Layer 9 of a small transformer language model trained on English Wikipedia (12 layers, counted from 0, width 64).
In attention head 1, each number of a token's query is one row of weights dot the token's vector x plus its bias. The head spreads its attention over the tokens so far by the softmax of query dot key.

Query weights of the head. A number n stands for (n - 500) times 0.0019.
q0 (bias -0.009): 383,593,428,469,485,436,458,516,465,362,511,504,485,495,383,526,462,480,496,504,523,526,468,529,515,486,424,535,506,425,452,520,509,487,542,552,480,484,498,494,516,507,425,538,463,468,391,486,386,535,466,464,472,421,481,511,536,526,491,500,520,593,563,548
q1 (bias -0.005): 533,581,569,474,481,554,490,515,421,444,646,513,507,465,441,494,545,484,467,481,504,433,531,452,506,465,454,450,526,518,525,593,527,530,471,528,450,399,580,483,543,468,535,580,480,515,464,580,497,548,408,469,400,375,569,439,482,469,528,506,483,490,446,582
q2 (bias 0.013): 580,499,325,418,514,578,416,503,447,264,457,482,558,440,460,427,500,458,518,505,430,388,560,521,426,524,491,481,624,487,459,542,449,515,468,569,482,427,521,536,541,496,495,504,533,557,486,487,421,558,568,480,556,332,497,444,518,391,410,490,492,477,423,488
q3 (bias -0.055): 426,484,560,413,479,543,516,446,480,463,550,536,593,601,448,445,550,478,378,426,653,545,365,428,528,412,481,624,568,563,579,566,387,505,457,513,513,369,497,490,513,445,517,668,467,506,404,542,394,560,731,487,569,426,512,530,565,539,489,389,503,575,487,582
q4 (bias -0.117): 605,427,528,287,405,597,609,503,433,612,508,501,546,437,558,426,517,524,484,457,556,485,386,505,480,472,636,530,418,471,558,473,519,514,379,581,555,485,465,488,467,574,596,560,498,504,554,500,539,385,456,508,521,475,459,454,522,417,587,415,604,490,407,452
q5 (bias -0.098): 507,654,477,397,464,622,514,630,643,414,414,469,544,463,556,445,465,595,447,547,477,586,495,462,502,549,552,636,589,561,442,500,502,451,516,569,519,486,474,525,561,519,450,453,437,520,483,453,448,422,437,538,511,499,515,534,520,451,486,442,526,466,519,584
q6 (bias 0.041): 521,459,609,542,528,456,406,456,576,459,510,462,328,576,448,529,430,645,547,527,462,471,595,575,590,488,515,546,633,584,598,539,561,466,587,505,565,501,475,553,514,528,453,386,445,525,485,437,588,564,391,537,525,551,493,619,521,513,491,504,501,419,584,423
q7 (bias 0.258): 574,402,486,536,467,498,514,485,511,496,481,617,524,590,492,613,606,455,531,526,519,630,406,550,409,708,496,395,568,468,551,450,439,560,478,550,517,582,408,436,471,616,513,503,490,580,455,505,619,570,525,539,493,458,530,420,497,436,484,535,562,612,542,456
q8 (bias 0.280): 645,478,464,461,539,606,357,591,477,328,494,521,372,382,509,368,497,551,525,427,521,387,444,523,471,425,453,487,476,466,470,498,556,531,521,539,532,531,490,638,548,486,529,416,429,411,386,468,659,485,640,478,610,466,470,462,557,524,450,573,452,517,512,477
q9 (bias 0.329): 474,398,519,516,505,617,484,385,453,525,506,541,486,500,423,387,449,592,370,479,537,471,518,432,554,628,434,485,501,469,423,478,498,398,401,663,446,453,525,514,473,569,438,557,455,426,398,558,455,463,525,547,490,466,467,525,449,434,546,524,700,541,550,621
q10 (bias -0.046): 490,434,573,378,560,518,552,602,408,554,584,387,505,392,622,488,455,289,535,452,583,560,506,564,529,466,505,413,612,530,497,476,504,488,484,452,469,535,575,374,490,482,606,454,543,429,680,521,479,375,585,348,549,535,439,436,527,341,377,509,481,558,617,496
q11 (bias -0.332): 537,543,487,500,466,572,426,603,567,536,521,489,461,554,440,386,492,549,503,506,613,484,572,460,406,476,528,455,568,463,632,458,531,466,417,509,551,309,440,494,606,555,434,516,506,562,574,485,705,567,493,468,572,508,476,556,477,581,584,493,505,417,622,481
q12 (bias -0.182): 414,703,434,568,445,532,553,514,580,502,438,499,506,623,521,506,467,512,656,507,486,647,422,462,444,479,556,533,492,572,409,573,527,579,671,513,410,639,469,462,509,417,450,459,440,433,463,652,498,649,472,446,581,627,598,584,581,569,687,434,543,415,512,629
q13 (bias 0.294): 564,550,405,545,497,523,567,552,461,494,536,538,455,515,511,511,403,535,655,351,467,512,586,563,552,492,489,641,561,527,509,418,445,518,520,433,632,540,472,499,599,516,537,440,486,522,536,491,471,474,614,572,467,521,398,467,570,464,475,435,440,510,589,444
q14 (bias 0.297): 416,487,478,667,489,700,503,506,431,443,443,479,477,432,584,457,588,412,499,460,405,448,528,521,456,489,400,475,444,556,413,565,503,586,610,543,454,370,548,599,446,510,406,311,550,412,444,534,506,472,562,539,479,423,449,547,558,455,529,591,537,425,389,483
q15 (bias -0.435): 390,589,457,378,555,543,502,747,488,448,461,526,610,626,413,415,430,552,607,524,677,677,531,562,357,582,591,438,428,504,482,513,361,563,584,481,268,523,614,583,582,431,509,451,535,558,595,637,544,620,305,394,616,634,575,527,568,545,639,253,435,352,619,500
q16 (bias 0.027): 431,479,483,474,466,482,532,449,500,538,509,484,560,456,495,472,609,575,569,483,524,370,622,431,447,434,443,568,369,576,518,518,486,444,484,493,496,428,682,644,533,438,620,658,506,524,443,513,553,558,461,561,569,543,467,468,480,657,586,503,555,437,362,505
q17 (bias 0.221): 535,624,616,351,534,345,585,574,461,566,585,516,626,596,461,523,482,545,474,489,539,654,582,666,591,457,433,490,457,557,408,439,483,450,505,669,406,594,651,570,414,542,458,279,586,457,444,426,513,453,372,287,622,548,494,465,521,423,508,425,428,482,483,412
q18 (bias -0.595): 437,428,577,445,584,392,398,645,604,504,582,502,582,583,455,488,389,487,508,577,590,628,466,573,377,455,677,359,622,585,414,603,552,571,626,319,543,552,540,335,617,507,399,425,464,563,571,589,425,701,394,535,414,564,670,514,623,668,385,348,308,541,530,414
q19 (bias -0.536): 386,511,436,437,427,461,503,524,561,497,507,495,549,585,438,480,381,485,575,620,675,558,488,453,428,495,568,475,439,623,528,568,702,457,544,465,523,556,542,443,456,498,518,665,480,471,459,628,491,643,274,459,679,624,609,395,641,549,699,423,512,396,598,525
q20 (bias 0.330): 466,597,740,659,683,484,695,623,371,549,368,477,503,479,621,602,396,562,516,566,567,342,738,600,463,292,370,370,461,608,481,497,439,532,446,411,726,483,653,573,489,473,575,401,585,408,424,393,548,538,401,424,445,560,767,420,511,721,439,274,381,468,521,459
q21 (bias -0.219): 504,596,600,454,618,621,404,515,492,586,577,351,468,549,546,421,663,354,706,534,462,426,501,597,568,555,669,495,473,504,460,661,353,540,470,314,488,458,355,513,586,419,558,601,431,502,629,612,613,600,463,424,529,571,644,473,341,441,591,513,587,657,483,577
q22 (bias -0.303): 498,547,495,418,524,684,362,697,473,582,414,453,522,606,523,633,585,533,491,412,626,617,608,488,576,777,537,551,526,401,604,481,519,410,257,306,371,422,410,407,570,497,430,427,448,483,565,433,326,470,420,596,485,445,523,593,447,481,423,266,519,412,537,570
q23 (bias -0.074): 680,412,684,484,267,359,471,585,551,713,562,442,491,606,474,524,470,764,580,382,506,591,572,410,477,299,417,460,398,594,578,523,572,433,430,415,358,521,557,452,449,482,434,573,528,555,493,463,485,643,362,555,422,537,261,593,494,629,427,391,608,421,523,484
q24 (bias -0.309): 487,435,444,693,428,680,663,652,658,464,463,427,509,767,400,576,487,462,546,587,571,432,583,726,380,526,615,749,707,446,532,440,405,513,478,566,444,499,591,450,537,554,415,539,432,307,986,495,392,529,497,459,598,522,616,480,446,431,476,347,339,529,564,565
q25 (bias -0.056): 379,610,329,507,718,635,453,328,534,518,431,556,403,445,669,578,449,588,501,503,488,309,352,561,592,362,586,432,390,515,593,527,525,391,499,395,610,446,475,511,663,565,465,700,429,379,626,363,512,357,563,346,552,383,599,504,746,427,425,383,520,406,587,396
q26 (bias 0.440): 669,446,612,541,459,509,704,396,552,621,410,443,546,442,407,502,597,449,325,484,356,342,480,504,510,479,429,600,503,619,533,521,451,428,393,571,682,462,579,555,494,511,512,565,461,468,477,534,537,411,665,509,440,315,439,435,434,530,593,564,606,543,394,584
q27 (bias 0.279): 487,476,358,378,368,500,490,493,396,443,566,482,379,593,399,568,644,605,526,357,678,508,447,551,589,468,170,523,289,496,557,284,759,256,380,527,584,428,508,620,306,475,419,372,512,524,241,439,582,523,647,506,567,624,346,397,643,560,508,557,480,449,546,522
q28 (bias 0.116): 554,418,462,572,482,547,518,521,644,416,411,433,691,519,530,530,326,691,414,462,489,511,546,648,515,548,264,645,515,434,658,416,437,421,386,726,418,627,566,454,478,494,484,530,386,362,496,438,454,297,511,468,653,510,738,500,490,439,372,422,642,517,679,517
q29 (bias 0.295): 513,526,533,491,682,548,482,451,390,515,509,510,591,385,471,445,659,551,483,459,482,485,563,599,423,496,414,404,353,451,556,405,577,610,285,614,641,358,429,541,419,522,412,531,383,480,443,566,277,434,516,465,640,371,683,436,469,554,573,637,587,394,508,377
q30 (bias 0.031): 604,548,445,263,193,447,388,675,435,376,612,607,609,572,339,521,536,525,308,310,617,511,569,484,343,560,536,502,414,424,449,519,603,639,498,634,580,503,591,356,420,512,510,496,505,583,346,560,360,488,581,483,431,288,425,516,569,425,406,510,558,632,433,511
q31 (bias -0.093): 441,684,476,422,651,491,487,417,474,477,608,397,496,518,544,382,557,622,517,574,502,658,546,577,519,562,556,566,416,348,555,543,542,717,415,708,624,398,532,715,281,432,395,415,550,529,441,534,740,475,348,458,572,677,702,593,409,472,601,537,522,386,659,472

Each question shows a short text with each token's key, already scaled and adjusted for position as the last token sees it. A number n stands for (n - 500) times 0.0027.

Then comes the last token's vector x. A number n stands for (n - 500) times 0.0082.

0 "201": 546,499,467,523,525,504,452,466,520,447,558,417,544,557,443,440,594,587,299,313,454,488,200,489,469,387,686,539,402,628,437,449
1 "0": 499,586,478,523,501,538,501,510,585,460,483,512,454,643,554,452,627,640,340,280,498,458,368,450,346,613,627,580,475,685,476,336
2 "–": 489,533,528,467,500,459,472,500,552,470,553,481,455,523,435,483,557,511,288,235,465,374,356,566,359,545,620,510,351,677,372,384
3 "201": 466,524,515,458,525,536,486,438,531,420,574,422,546,578,443,432,609,580,290,293,466,540,228,495,485,371,667,467,382,576,444,430
4 "1 ": 515,513,539,512,473,498,530,546,556,516,420,458,478,605,606,425,583,668,382,339,401,373,332,463,321,612,577,566,441,660,499,301
5 "| ": 438,543,568,553,452,406,535,603,544,554,382,415,445,650,630,371,565,724,380,340,519,456,360,501,373,584,633,528,498,615,561,439
6 "Har": 475,419,478,493,528,486,502,492,458,511,590,510,561,465,383,463,544,480,367,298,455,376,364,456,431,747,565,501,355,741,453,397
x: 590,509,482,448,727,472,595,446,176,539,437,502,610,640,699,297,599,412,401,512,474,453,465,556,460,468,493,584,528,407,608,523,492,623,498,586,421,469,547,488,557,562,449,455,372,493,478,494,521,371,511,623,507,228,816,485,658,506,624,602,536,504,449,294
Which token does the last token look at most? 5 "| "

0 " ": 475,513,466,451,457,549,604,519,558,479,344,527,509,697,640,336,619,831,313,171,460,343,308,411,280,645,646,577,351,732,545,354
1 "| ": 524,343,511,383,302,504,637,618,601,530,303,396,419,777,665,259,573,830,301,318,618,503,361,504,351,623,677,464,481,667,588,451
2 "22": 463,574,501,550,524,423,504,543,537,446,530,504,445,725,355,424,504,713,72,253,643,461,279,420,420,477,552,613,360,742,475,188
3 "nd ": 553,555,575,453,474,459,546,596,568,557,484,412,490,570,444,434,485,615,135,358,434,189,238,566,268,667,568,549,310,749,400,226
4 "| ": 490,658,639,558,408,291,542,698,661,605,266,341,339,755,709,339,604,742,283,366,522,455,377,581,361,595,590,392,481,643,514,351
5 " ": 429,458,514,614,483,454,554,636,644,537,373,395,432,640,523,426,612,743,175,278,355,324,280,493,255,577,504,499,266,586,418,211
6 "| ": 340,415,513,619,526,306,471,704,587,600,356,320,319,760,647,317,594,754,237,358,582,466,325,591,367,613,620,429,434,667,510,352
x: 294,631,566,515,498,519,497,579,440,497,577,554,507,514,529,486,522,490,636,415,454,400,405,493,661,508,521,534,482,538,481,491,531,624,428,694,765,583,521,483,437,503,487,453,451,535,543,476,607,551,546,217,403,571,420,623,510,492,486,587,496,549,430,416
Which two tokens does the last token look at most, in order? 0 " ", 1 "| "

0 "th ": 502,518,481,481,495,518,542,500,522,502,426,515,528,600,551,389,600,692,349,231,497,349,318,454,360,606,620,591,384,673,507,362
1 "| ": 510,405,499,417,372,506,594,577,563,525,349,438,455,690,620,331,573,728,358,338,552,478,367,499,392,596,633,483,477,641,562,435
2 " ": 537,518,574,478,470,497,590,569,610,501,384,430,479,608,536,420,589,712,282,328,410,381,309,492,334,532,516,521,342,551,480,319
3 "|": 501,518,505,465,512,535,504,495,525,464,498,519,501,592,536,422,691,785,387,155,561,414,374,525,359,524,553,514,498,595,501,358
4 "\n": 499,538,560,507,389,440,611,633,598,639,323,341,507,675,615,322,573,684,361,364,478,448,364,591,461,513,547,624,487,430,582,523
5 "| ": 413,547,559,563,468,389,493,619,531,609,392,383,466,732,639,348,557,721,306,345,513,529,378,547,430,560,623,491,500,588,573,454
6 "C": 517,394,483,548,519,523,511,524,544,524,579,418,450,557,420,433,539,538,217,266,542,385,402,476,469,609,545,457,287,696,417,320
x: 608,360,464,481,539,494,558,499,514,606,632,530,439,508,704,435,547,507,624,517,550,542,489,550,714,552,398,600,460,405,431,469,374,519,383,590,554,464,164,679,635,439,524,444,531,455,413,551,539,399,664,443,462,533,812,554,538,565,522,581,595,468,465,522
Which token does the last token look at most? 5 "| "

0 "1": 536,521,482,513,496,538,532,484,526,441,445,509,469,680,579,406,597,712,305,261,509,474,389,484,350,574,636,604,468,654,510,314
1 "–": 504,507,505,426,447,478,479,504,607,449,486,467,460,576,546,417,563,610,328,220,489,348,349,548,283,581,633,508,356,624,425,386
2 "201": 503,546,493,459,543,537,487,428,521,415,546,409,544,594,433,414,617,602,281,313,502,571,205,495,520,309,669,457,380,540,456,449
3 "2 ": 518,482,548,489,471,510,555,543,579,505,387,469,487,628,633,405,591,699,399,318,405,358,347,447,334,608,582,582,447,672,503,312
4 "| ": 505,581,594,508,421,419,555,606,556,554,366,416,444,672,641,358,568,745,371,340,524,455,358,508,372,580,643,533,502,612,564,447
5 "Se": 426,514,546,524,506,471,524,480,496,506,528,497,488,536,423,448,595,654,275,314,461,347,330,436,473,686,579,545,353,720,454,335
6 "ag": 489,430,465,515,556,433,496,531,543,535,557,488,493,559,414,438,572,482,338,249,527,367,417,455,452,702,593,520,292,779,412,488
x: 561,452,534,426,534,531,350,380,282,472,525,415,461,474,563,361,478,486,488,518,461,532,505,525,527,678,510,530,542,514,608,555,413,625,521,570,478,482,564,502,608,315,350,456,520,436,588,575,598,300,586,514,523,98,770,517,514,453,630,628,461,305,442,390
Which token does the last token look at most? 4 "| "

0 "\n": 462,472,454,457,427,583,648,557,629,568,330,424,548,717,650,311,572,787,344,314,490,410,358,566,449,555,586,655,489,513,616,530
1 "| ": 520,382,509,413,357,499,600,615,574,578,365,412,484,762,654,322,567,788,315,347,529,528,371,536,446,565,622,494,525,618,596,487
2 "C": 577,590,553,481,526,489,534,511,556,507,568,400,459,573,398,430,535,548,181,259,551,356,381,467,471,633,550,459,260,731,410,312
3 "S ": 594,563,558,464,440,510,573,582,609,525,423,475,481,663,508,392,549,698,282,288,397,361,379,330,401,605,529,532,385,782,399,379
4 "Vol": 513,531,542,459,511,556,550,471,441,487,591,466,535,486,402,458,524,538,324,287,397,328,300,448,429,690,660,519,359,820,367,319
5 "v": 464,468,454,523,553,436,500,529,498,470,529,474,511,580,399,384,582,550,349,218,500,336,313,425,390,709,536,516,277,788,419,366
6 "o ": 401,509,505,560,468,433,557,594,569,573,316,440,455,630,581,394,609,697,403,321,449,400,401,295,406,720,545,424,430,800,430,455
x: 390,541,540,473,542,550,487,463,510,434,524,637,545,412,400,491,448,541,490,501,551,543,510,486,437,312,497,593,548,538,415,311,420,532,652,629,784,501,569,531,499,498,528,596,433,429,506,566,607,529,511,382,411,528,808,521,579,514,527,554,548,443,543,576
Which token does the last token look at most? 6 "o "

0 "; ": 473,477,445,426,433,561,618,526,601,503,340,471,465,641,652,362,603,730,442,304,429,492,394,481,406,592,596,520,491,586,548,418
1 "|": 549,488,492,445,506,492,502,497,534,460,510,486,515,586,529,413,636,739,396,193,576,432,360,517,391,564,605,544,517,609,508,354
2 "\n": 527,492,534,453,385,517,634,581,619,601,317,369,518,660,611,333,558,672,385,384,479,469,376,588,455,520,547,619,509,427,581,521
3 "| ": 574,556,577,472,412,436,542,611,547,587,386,395,483,717,626,350,558,715,342,367,517,542,379,541,445,540,613,496,518,560,576,481
4 "201": 456,524,541,484,502,492,519,498,519,464,568,383,563,614,482,364,588,699,324,364,499,541,228,477,542,315,628,485,464,554,528,582
5 "8": 527,455,486,466,494,484,503,542,693,580,457,517,443,663,512,440,580,751,304,342,547,432,441,473,512,457,506,625,525,702,458,407
6 "–": 566,469,462,565,564,439,475,520,614,569,552,466,441,550,462,493,534,606,269,279,439,387,348,627,394,494,592,584,372,645,420,409
x: 793,470,554,408,577,506,575,569,301,420,576,463,559,447,549,453,524,539,592,534,563,464,563,459,635,526,579,571,531,424,516,575,550,557,507,662,571,602,590,644,453,421,417,483,551,298,529,551,503,595,544,457,528,566,336,459,170,438,570,798,495,607,399,540
Which token does the last token look at most? 4 "201"

0 "ent ": 489,500,494,489,482,511,538,502,516,504,444,498,525,565,545,410,566,634,420,320,500,377,368,469,402,585,592,586,423,617,533,427
1 "an ": 490,501,494,475,485,499,535,524,526,502,450,484,499,565,535,411,546,625,368,319,517,382,395,470,405,570,577,585,406,621,508,403
2 "access ": 492,509,513,511,504,492,496,502,513,461,496,508,501,511,502,457,494,559,430,347,484,345,377,460,384,583,583,614,372,637,502,352
3 "control ": 491,516,492,519,521,510,491,488,493,461,524,510,526,482,475,475,525,533,422,366,478,347,351,462,387,590,587,610,374,625,498,348
4 "on ": 493,538,529,521,483,460,521,521,528,507,460,482,462,523,493,428,553,605,362,308,536,411,396,483,406,574,602,572,407,614,525,371
5 "an ": 511,483,529,514,510,500,489,536,549,517,489,463,486,500,482,434,513,545,311,355,502,373,410,479,433,559,550,593,346,604,464,345
6 "electr": 503,436,517,518,473,505,528,502,531,517,533,495,475,525,444,459,586,519,365,368,463,412,368,426,394,592,547,600,394,583,447,323
x: 661,455,456,615,475,502,479,341,556,489,476,599,454,455,613,250,711,525,451,322,413,499,421,367,406,489,464,509,532,370,463,426,496,546,339,599,543,634,387,490,586,357,573,593,668,473,319,391,518,389,568,536,409,318,317,378,607,465,575,622,488,448,569,539
Which token does the last token look at most? 5 "an "

0 "ates": 495,476,500,511,502,497,505,487,471,504,504,487,528,540,501,438,582,602,381,281,485,356,292,478,394,664,621,544,428,713,543,378
1 ". ": 497,464,481,469,455,538,598,532,522,565,387,446,496,674,556,357,645,714,375,295,558,425,361,533,428,558,594,602,480,510,529,471
2 "The ": 513,486,524,456,470,501,543,563,512,563,449,465,489,574,536,382,549,634,298,281,460,351,355,520,418,593,552,591,363,649,512,380
3 "active ": 491,489,514,483,500,497,485,542,514,507,494,491,510,560,508,405,516,585,307,289,422,346,341,469,398,573,548,593,301,652,493,344
4 "player ": 477,561,484,563,515,488,554,515,486,523,434,520,499,567,535,407,545,604,443,321,414,376,301,344,393,629,573,623,464,710,549,394
5 "can ": 455,490,474,520,511,496,511,528,551,501,569,500,480,559,526,381,551,647,424,358,722,400,379,466,463,547,661,750,533,566,539,358
6 "move ": 499,457,463,523,518,469,532,523,546,487,585,466,455,565,449,439,486,568,404,387,664,319,371,520,503,611,649,754,414,610,544,354
x: 726,461,479,535,524,553,452,442,441,562,585,469,486,342,519,469,418,336,488,627,431,435,518,663,459,483,304,478,363,462,386,511,528,336,390,473,564,409,537,468,370,337,586,380,335,557,407,474,455,497,721,421,491,393,376,370,458,582,595,385,626,437,493,527
Which token does the last token look at most, and with what share of its attention? 5 "can ", with about 50%

0 "\n\n": 464,487,466,479,454,563,612,531,559,566,361,449,515,673,586,338,621,725,403,318,524,399,358,541,456,527,556,624,502,515,572,525
1 "===": 475,493,494,449,447,537,593,530,606,554,332,401,449,679,655,371,705,722,482,340,546,553,442,519,457,482,535,550,574,496,541,488
2 "Eli": 533,510,508,466,504,494,497,476,492,468,516,527,557,537,429,473,546,562,373,340,427,319,358,431,412,708,591,517,373,717,411,335
3 "min": 501,546,517,521,508,451,503,495,523,501,522,482,523,513,417,481,520,513,367,324,438,256,308,505,452,634,562,581,348,719,449,376
4 "ating ": 502,545,552,511,488,467,512,529,578,517,475,472,482,529,491,439,541,602,386,320,447,292,296,471,411,582,590,641,399,696,504,337
5 "piec": 473,529,545,500,480,482,500,500,519,522,519,487,494,532,479,455,594,619,386,339,436,368,262,465,409,662,617,682,446,633,523,326
6 "es": 517,514,521,510,496,506,507,497,500,485,478,502,499,551,503,454,563,601,418,285,434,318,301,469,393,640,583,597,443,737,516,341
x: 561,481,559,459,517,422,320,517,517,511,550,482,512,361,582,636,554,599,356,564,520,603,402,395,446,469,403,443,471,518,476,422,554,384,630,611,631,519,586,539,450,340,390,508,508,457,330,491,595,501,537,544,457,205,623,504,279,420,376,541,652,602,510,359
Which token does the last token look at most? 4 "ating "

0 "the ": 476,492,471,459,437,524,595,561,554,548,389,459,485,601,564,339,551,663,254,213,433,319,323,516,324,618,604,624,333,683,541,355
1 "pro": 583,472,524,531,530,486,494,470,487,505,561,533,534,446,393,502,467,445,310,353,294,230,313,523,387,652,552,605,241,716,401,258
2 "per ": 526,518,529,522,515,489,476,523,505,503,486,523,512,565,512,416,546,611,281,235,355,327,307,416,319,608,613,657,293,701,470,242
3 "lab": 515,606,526,514,502,452,531,542,507,483,560,488,505,535,384,444,588,507,314,238,390,375,218,402,395,643,649,638,273,693,460,286
4 "eling ": 479,527,474,535,528,522,485,493,493,468,489,525,510,510,490,430,581,567,369,248,383,305,247,379,314,602,605,661,317,727,499,224
5 "of ": 414,501,515,564,524,464,520,539,555,522,487,480,514,500,442,373,563,568,285,168,512,294,351,503,358,645,650,603,277,683,521,280
6 "\"": 452,472,524,540,465,452,530,596,556,548,448,390,431,578,634,311,674,678,399,177,418,486,375,426,319,681,657,581,399,609,523,280
x: 486,539,571,403,608,467,407,440,537,480,459,535,558,480,426,494,591,442,410,509,413,395,386,600,359,509,527,519,490,416,575,467,523,361,529,383,819,413,479,514,468,491,576,458,526,456,427,533,437,501,651,445,460,580,700,455,522,496,476,573,576,488,470,629
Which token does the last token look at most, and with what share of its attention? 6 "\"", with about 30%

0 "ill ": 484,491,512,485,482,499,516,501,493,482,475,521,525,548,517,420,547,616,402,285,508,357,349,415,377,655,615,561,388,719,510,389
1 "were ": 511,466,516,516,482,487,560,523,525,526,460,396,471,585,578,365,597,624,374,330,643,349,384,559,468,618,604,651,466,574,551,346
2 "incorporated ": 528,506,499,508,487,479,490,496,509,438,545,479,492,577,447,422,565,653,396,333,636,332,346,451,436,621,603,668,393,645,531,398
3 "into ": 532,546,531,494,479,477,530,528,541,529,481,455,495,560,471,375,573,631,312,261,605,366,377,522,434,577,623,622,420,618,537,398
4 "the ": 494,523,553,505,456,446,524,582,552,562,427,433,471,557,537,377,545,603,305,285,468,370,376,509,422,601,550,555,350,664,520,406
5 "FA": 422,430,491,530,509,508,524,527,535,515,516,474,368,530,404,496,599,534,267,292,417,495,418,419,437,539,560,528,402,677,388,332
6 "I": 504,462,488,513,484,512,524,539,567,532,480,520,393,573,463,483,588,532,310,281,352,450,508,418,395,573,548,540,346,692,400,360
x: 534,305,545,586,511,513,250,344,505,429,511,493,428,508,577,478,618,506,531,491,486,478,579,437,644,572,489,519,458,383,472,441,402,248,511,558,659,495,487,484,446,339,484,579,346,592,441,503,574,345,535,404,489,460,690,483,355,551,543,765,549,562,560,411
Which token does the last token look at most? 5 "FA"

0 "18": 543,536,492,518,494,524,508,504,516,441,473,540,485,672,536,430,534,639,251,249,559,434,339,448,326,590,620,548,390,703,492,306
1 "–": 527,517,529,466,494,481,491,485,559,480,493,504,488,564,475,438,571,577,258,221,549,360,342,547,358,625,625,489,269,629,445,307
2 "19 ": 483,488,548,464,489,525,546,511,562,489,386,505,472,622,570,469,561,629,310,319,449,339,329,476,316,640,577,479,334,671,452,251
3 "| ": 577,556,588,465,387,440,569,600,579,549,354,421,427,687,635,354,579,731,341,339,562,468,361,504,366,602,633,484,476,637,544,419
4 "19": 462,460,508,524,516,488,530,525,540,499,490,523,440,653,418,459,513,633,186,283,523,485,317,408,443,535,567,550,377,712,474,270
5 "–": 450,460,516,528,507,435,491,548,566,485,580,456,476,600,409,397,495,580,194,321,531,371,286,563,338,543,607,526,266,541,424,367
6 "20 ": 502,502,488,563,484,492,534,554,616,516,389,454,406,603,502,505,551,583,266,344,460,333,349,482,308,592,514,435,330,652,393,246
x: 423,523,440,443,397,504,595,447,284,471,591,501,536,399,635,487,425,617,665,499,459,448,449,440,673,356,435,617,436,525,327,303,451,451,586,402,698,546,548,455,437,509,461,599,502,519,428,449,662,508,497,409,390,487,529,572,417,523,560,615,526,601,409,554
Which token does the last token look at most, and with what share of its attention? 5 "–", with about 40%

0 "n ": 472,496,485,463,464,543,579,500,540,470,403,515,490,643,580,369,557,709,364,265,500,378,373,363,352,659,627,569,375,725,523,363
1 "Tro": 564,472,499,500,538,529,512,445,450,534,528,527,520,473,377,487,568,471,313,308,377,372,350,359,355,722,543,464,344,772,387,343
2 "phy ": 529,446,527,514,469,494,558,509,532,494,347,488,476,644,598,385,611,656,421,322,493,422,343,321,314,677,609,483,431,759,508,335
3 "| ": 588,546,571,456,390,439,583,610,563,549,343,414,452,710,661,330,592,772,393,331,539,475,375,493,406,596,640,498,497,620,588,482
4 " ": 473,504,558,554,479,497,548,594,606,531,394,437,493,634,554,400,585,746,284,305,408,394,295,461,329,534,531,496,330,586,485,321
5 "| ": 381,595,570,559,453,349,511,659,570,562,354,383,378,706,648,342,559,723,363,408,588,549,441,537,394,599,605,380,483,627,536,451
6 " ": 476,428,472,601,489,450,527,653,627,569,400,391,447,617,545,406,588,748,273,338,408,399,331,476,338,532,507,478,345,555,463,335
x: 430,552,468,485,440,620,459,435,470,516,626,619,586,424,557,609,446,523,513,557,423,410,551,466,686,410,445,671,475,484,457,293,466,374,602,474,599,520,557,729,450,470,447,502,602,390,407,425,596,381,510,495,332,696,530,559,580,435,581,428,456,632,501,410
Which token does the last token look at most? 0 "n "

0 "m": 568,551,528,564,581,505,471,459,439,489,500,510,555,545,461,421,543,511,347,235,548,313,373,500,362,649,585,626,342,667,491,315
1 "its ": 496,505,517,544,513,509,511,494,474,449,448,521,554,575,560,392,569,642,422,262,475,345,346,401,331,643,616,592,337,675,545,326
2 "a ": 496,453,504,468,463,486,539,561,534,522,405,419,432,556,540,371,520,629,260,293,470,373,406,505,327,573,570,625,319,591,467,291
3 "research": 513,542,488,515,544,481,473,507,482,492,598,506,533,532,411,473,544,522,336,352,454,361,249,439,355,616,648,706,368,663,510,328
4 "er ": 519,526,442,528,524,462,491,511,543,471,426,458,489,559,574,396,617,637,430,313,408,292,328,421,334,644,523,624,370,649,534,306
5 "to ": 399,496,491,565,525,446,520,556,585,548,483,456,512,501,468,355,591,567,328,203,615,342,384,520,417,607,640,587,385,622,525,339
6 "develop ": 478,464,499,526,510,497,538,507,557,504,521,457,486,559,441,370,582,619,359,277,655,312,349,492,446,582,646,695,369,600,556,320
x: 538,555,491,494,536,506,514,375,612,445,549,550,498,385,472,422,418,398,472,660,411,399,454,644,470,479,416,492,361,347,423,377,478,561,430,528,735,403,500,440,476,260,595,425,518,603,352,484,380,476,668,532,537,460,403,387,438,502,552,482,523,501,544,616
Which token does the last token look at most? 3 "research"

0 "16 ": 501,524,481,453,501,518,544,504,529,491,438,513,496,615,551,432,542,685,300,302,490,352,354,465,328,591,598,588,407,673,497,324
1 "| ": 522,420,521,407,367,499,582,582,597,537,377,427,449,700,613,350,540,699,299,383,567,484,403,528,383,568,612,502,462,592,537,417
2 "16": 489,574,518,531,497,467,513,532,520,481,534,506,492,668,399,456,503,613,193,322,533,440,337,455,450,506,512,556,364,655,459,295
3 "–": 477,567,540,508,457,421,501,553,604,467,569,489,476,663,450,426,474,594,202,357,504,410,371,550,351,479,597,572,298,491,368,435
4 "17 ": 494,502,548,562,494,474,534,550,617,496,428,455,450,615,499,510,527,557,280,392,479,317,357,526,315,566,523,476,319,602,391,267
5 "| ": 398,564,557,584,468,358,510,618,617,577,400,397,398,694,636,383,552,679,333,429,637,497,440,562,416,561,612,435,459,582,515,434
6 "17": 551,456,455,495,539,485,518,534,571,518,485,489,419,667,427,458,504,612,196,345,528,483,329,459,460,500,525,562,405,651,485,258
x: 490,563,606,447,525,522,535,633,243,501,476,576,556,520,694,322,488,501,689,416,390,479,491,439,736,509,337,486,399,366,401,402,434,388,419,594,463,526,477,601,502,526,520,488,591,608,413,346,658,553,433,429,415,320,452,667,364,500,450,594,464,615,557,591
Which token does the last token look at most? 3 "–"